Layer 6 of a small transformer language model trained on English Wikipedia (11 layers, counted from 0, width 96).
A neuron's activation on a vector x is squared ReLU(weights . x), where the dot is the dot product.
The model reads these tokens: " until " "1" "7" "96" ", R" "aven" "stein" " and the" " surround" "ing"

The vector x that enters this layer's MLP at each token. A number n stands for n times 0.037.
0 " until ": -11 22 34 -9 -6 23 -16 12 -12 -7 6 12 2 -26 -7 -11 -22 -21 -48 14 24 4 1 -5 56 -7 -26 -23 16 16 19 -33 -3 -45 29 35 78 -12 3 -45 -37 -41 -5 15 19 13 -6 10 21 -56 -52 -48 20 -36 -11 -15 -12 2 49 -24 -64 6 -9 -10 36 -20 -20 9 24 2 50 8 29 -33 27 70 -31 19 16 4 -39 37 26 17 3 -2 -7 -1 -4 39 23 -18 0 -22 -10 -11
1 "1": 5 25 41 11 -6 16 -10 8 -21 9 11 9 -22 -32 39 -2 -4 -28 -37 -11 -3 21 13 32 68 24 1 25 11 -10 28 -19 -23 -69 8 55 29 -10 22 -35 -9 -32 -19 33 6 -6 -42 -3 1 -28 -40 -37 14 -27 -8 -12 -11 -14 77 -12 -71 -7 -29 -17 25 -21 11 -18 22 32 39 40 -7 -20 44 34 -27 17 -23 51 -32 -2 39 30 2 -1 -17 3 8 19 18 10 19 -6 17 -16
2 "7": -28 23 21 -29 -15 32 -1 -1 -18 -2 -20 6 -17 1 29 -32 0 -21 -14 -19 -24 -20 16 43 53 33 -9 29 17 7 -11 -30 -20 -36 6 36 32 -23 -3 -39 -5 -82 -5 42 2 -26 16 3 22 -64 -23 -28 45 -22 0 18 -13 -19 35 5 -64 27 -22 -10 22 3 -24 -23 51 10 33 41 6 -27 20 32 -46 -29 -28 6 -20 23 4 8 -10 -5 13 -13 43 4 26 43 43 7 15 -23
3 "96": -21 48 29 11 -16 38 3 -8 -2 0 -16 -18 12 -4 5 -10 1 -31 -10 -32 -12 -3 20 14 43 43 0 29 36 -3 22 -43 0 -11 6 43 33 -18 -2 -50 -16 -38 -20 13 1 -13 -46 14 -22 -67 -28 -10 21 -26 21 -29 -6 -24 76 -21 -66 10 5 -11 39 -11 -6 -9 24 -28 55 10 9 -54 25 33 -41 -45 6 19 -24 21 25 51 -8 -24 2 -10 -7 22 15 -19 13 -17 0 -25
4 ", R": -33 19 -1 30 -35 16 16 -2 -5 -2 -8 19 25 -66 -17 -13 -12 -56 -43 -35 8 10 6 16 13 8 4 5 26 19 27 -19 6 -3 10 15 38 -7 20 -37 -17 -35 -43 2 8 -31 -42 1 -2 -62 -20 4 32 -37 12 -1 7 12 35 6 -53 -25 -7 -21 47 4 -20 0 59 -6 72 7 5 -35 13 -10 -52 25 9 29 -61 26 12 29 29 3 -7 -4 3 38 31 4 28 -15 -33 -33
5 "aven": 11 18 -4 17 -27 -10 26 12 -18 24 25 -16 26 -48 -11 27 13 1 -24 -36 6 -15 11 -2 19 -3 -19 19 43 3 32 -44 7 -18 2 11 33 -61 10 -2 -32 -48 -66 13 -10 -31 -17 9 33 -34 1 -56 11 -8 -8 -23 8 -33 41 4 -52 -15 -12 -39 64 -25 -9 15 33 -8 23 4 -17 -31 52 2 -3 13 10 10 -33 50 16 33 -1 10 -43 -47 0 42 16 15 19 -28 34 -28
6 "stein": 7 17 -9 -8 -12 14 0 19 -1 20 6 10 11 -29 9 14 6 -11 -7 -34 -2 -8 32 -5 28 18 -5 18 31 5 58 -38 -29 -19 -23 -8 35 -60 -18 -20 -43 -35 -69 20 6 -33 -29 50 -34 -36 -34 -21 33 -17 10 -24 14 -30 57 -6 -94 9 -37 -13 59 -5 -31 -18 18 -6 27 -9 -6 -34 7 10 -26 -1 27 18 -20 18 33 33 3 -9 -36 -29 7 33 -2 12 4 -14 27 -8
7 " and the": -16 13 7 -12 -7 -6 -15 -7 -13 11 -16 19 -19 -42 -21 -18 -20 -25 -13 46 12 -15 11 -5 6 23 -37 -6 18 14 36 -15 -14 -9 -25 8 38 -20 -5 -21 -15 -12 -53 5 -3 -32 -41 32 -15 -48 -30 -10 29 -56 -5 -34 -36 6 50 -18 -79 -14 -11 9 37 -16 -26 2 32 33 76 19 -1 -23 29 52 -28 -9 21 5 -55 32 12 16 8 -3 -45 -22 -10 56 25 -5 9 -15 -20 -18
8 " surround": -20 23 -5 38 -35 16 -26 -14 12 29 -43 26 19 -7 -3 -9 11 -10 -16 -15 -12 -16 26 25 16 21 -14 -19 39 -10 21 -33 -28 -17 -30 51 22 -58 15 -78 -4 -28 -54 -28 9 -38 -34 14 17 -25 5 -30 20 -41 -15 -2 15 -9 57 17 -62 3 8 6 37 2 -39 25 46 0 18 10 -46 -29 26 52 2 -18 15 21 -29 28 19 -1 -15 -13 -26 -41 -22 5 21 26 2 -22 -20 -9
9 "ing": -7 29 14 29 -32 3 -28 -5 -6 13 -4 29 0 -25 26 -17 22 5 -16 24 30 -11 27 0 32 30 -12 -3 41 6 -6 -59 -16 -10 -36 17 36 -48 -10 -46 -16 -42 -38 4 -18 -18 -45 -6 -14 -29 -5 -8 34 -19 23 -47 10 3 39 21 -78 -12 14 -19 9 -21 -27 -23 14 10 48 4 -32 -25 17 61 -14 -11 1 5 -53 32 19 48 3 -25 -39 -18 -22 19 -13 48 24 -37 -15 -24

Each question shows the input weights of one neuron of the MLP. A number n stands for n times 0.016.

n94: 24 -32 27 29 -16 -12 28 31 -19 16 13 24 1 4 35 -23 -16 -3 30 24 26 20 -16 13 32 28 45 2 -37 -8 -11 32 11 22 10 20 -34 21 2 -26 18 18 14 24 47 13 19 -71 -14 -5 -22 -22 -9 17 9 -1 10 28 30 -6 -15 10 7 -5 -24 -4 23 -3 28 27 -12 -14 -44 -42 -38 -12 47 4 -2 -3 -50 2 -14 1 -15 29 -21 31 6 -4 -16 -30 -10 -10 44 -23
On which token does it fire most, and how strongly? 1 "1", at about 13

n136: 4 -8 -9 -5 0 -23 3 0 9 2 7 2 -7 21 11 -10 30 -14 15 -20 -10 12 3 24 -28 -5 47 -9 -4 45 16 -1 -6 11 14 -19 16 -4 3 6 -20 28 -10 10 -7 -20 -18 27 8 -1 -29 5 -4 22 -4 10 26 -6 7 -25 -12 -1 7 -36 29 22 16 10 -10 -30 -16 7 6 -6 4 -23 16 -24 -4 -23 -7 -18 54 6 31 15 3 14 12 3 6 -2 6 25 -34 -32
On which token does it fire most, and how strongly? 6 "stein", at about 11

n115: 5 9 -34 27 -2 -20 43 4 -14 13 8 -58 6 21 1 -27 -9 10 23 -9 16 -21 -26 37 30 -9 15 -25 -9 -7 4 4 -6 -22 33 8 0 10 -43 17 -16 2 -29 -1 -9 -11 -19 -39 4 -13 -8 26 18 7 -9 39 6 -6 21 14 6 9 10 -37 -1 -1 -19 -18 -10 4 -29 5 -3 -10 -35 17 -12 9 -12 -33 16 -31 17 3 -13 10 -24 -13 -43 11 0 7 3 22 -3 5
On which token does it fire most? 5 "aven"

n22: 18 -9 -24 -16 -1 -27 10 32 -1 3 8 22 6 -20 -28 21 -38 -2 11 -20 -3 -9 4 -1 -13 -16 4 22 -19 -6 3 -5 -6 11 7 -8 46 4 -17 17 -24 -5 -9 14 44 -11 31 -5 0 19 -24 13 0 -3 34 -18 -14 -11 5 10 0 5 33 -9 19 8 -2 4 -45 33 -7 11 19 -15 16 -24 -8 -5 22 -25 -10 -4 -51 -17 -2 -7 13 -1 4 -26 -34 -12 -3 2 -38 1
On which token does it fire most? 6 "stein"

n106: -3 21 14 22 20 29 -6 17 -9 13 12 -39 -17 -10 2 -3 25 -16 32 10 -11 1 1 -50 -13 -18 3 -6 -7 -49 14 -27 27 36 8 18 -32 34 12 42 39 -18 33 -15 7 -26 1 -13 -2 -26 1 11 -33 -23 55 28 39 -32 47 -9 30 6 10 2 -7 -14 -7 33 5 -16 9 2 5 13 8 -6 22 11 12 7 5 47 53 18 -7 1 -4 20 -40 -23 -9 16 -20 -10 -4 11
On which token does it fire most? 3 "96"

n17: 17 -15 -21 -24 30 13 -11 36 4 2 37 17 -4 16 4 -5 -31 -7 -8 -37 28 42 23 -30 24 12 28 23 -34 -11 -57 -1 25 -24 -1 15 35 -28 11 -5 25 -23 -5 -21 -2 9 -2 -26 -9 51 -29 16 -14 -5 5 -40 27 -4 -18 -9 -4 19 -11 -6 18 22 -3 -30 -13 -29 1 -11 39 2 -9 23 37 -6 -1 7 -4 25 -44 24 -36 -37 11 10 -8 -33 -22 1 -16 -6 0 0
On which token does it fire most? 9 "ing"

n186: 16 -24 -21 2 4 -17 8 12 -4 -5 19 -3 -8 -7 21 0 -5 8 18 3 -9 -31 13 -13 -1 -7 16 15 -14 -24 33 5 18 7 -5 -32 -26 -22 -2 -6 -3 -17 -7 9 0 -30 12 7 1 -17 12 13 7 -5 -11 6 6 -32 -21 -14 32 5 -21 -16 41 -3 16 -1 -3 15 -16 -36 -8 22 -30 -15 -15 -6 5 -2 -5 -20 3 14 46 3 20 -2 17 0 -15 27 -1 -7 9 -7
On which token does it fire most? 6 "stein"

n142: 27 27 17 0 -6 -15 -7 -22 -5 7 -13 20 -16 50 -5 -16 -17 -1 -26 12 23 -4 -21 -17 6 -13 -4 -15 -41 4 -34 -20 26 -18 10 20 33 8 -17 1 -37 25 -19 -9 -7 -4 6 -5 5 24 -15 -22 29 -17 1 -5 -24 39 15 -3 -28 -42 28 23 15 14 -12 -23 -7 -30 -14 -11 -6 34 -14 35 7 -23 13 -30 5 -13 -3 2 -14 29 7 -3 -11 -1 29 3 6 20 -3 -11
Its three highest activations, in order, are on tokens 0 " until ", 7 " and the", 9 "ing"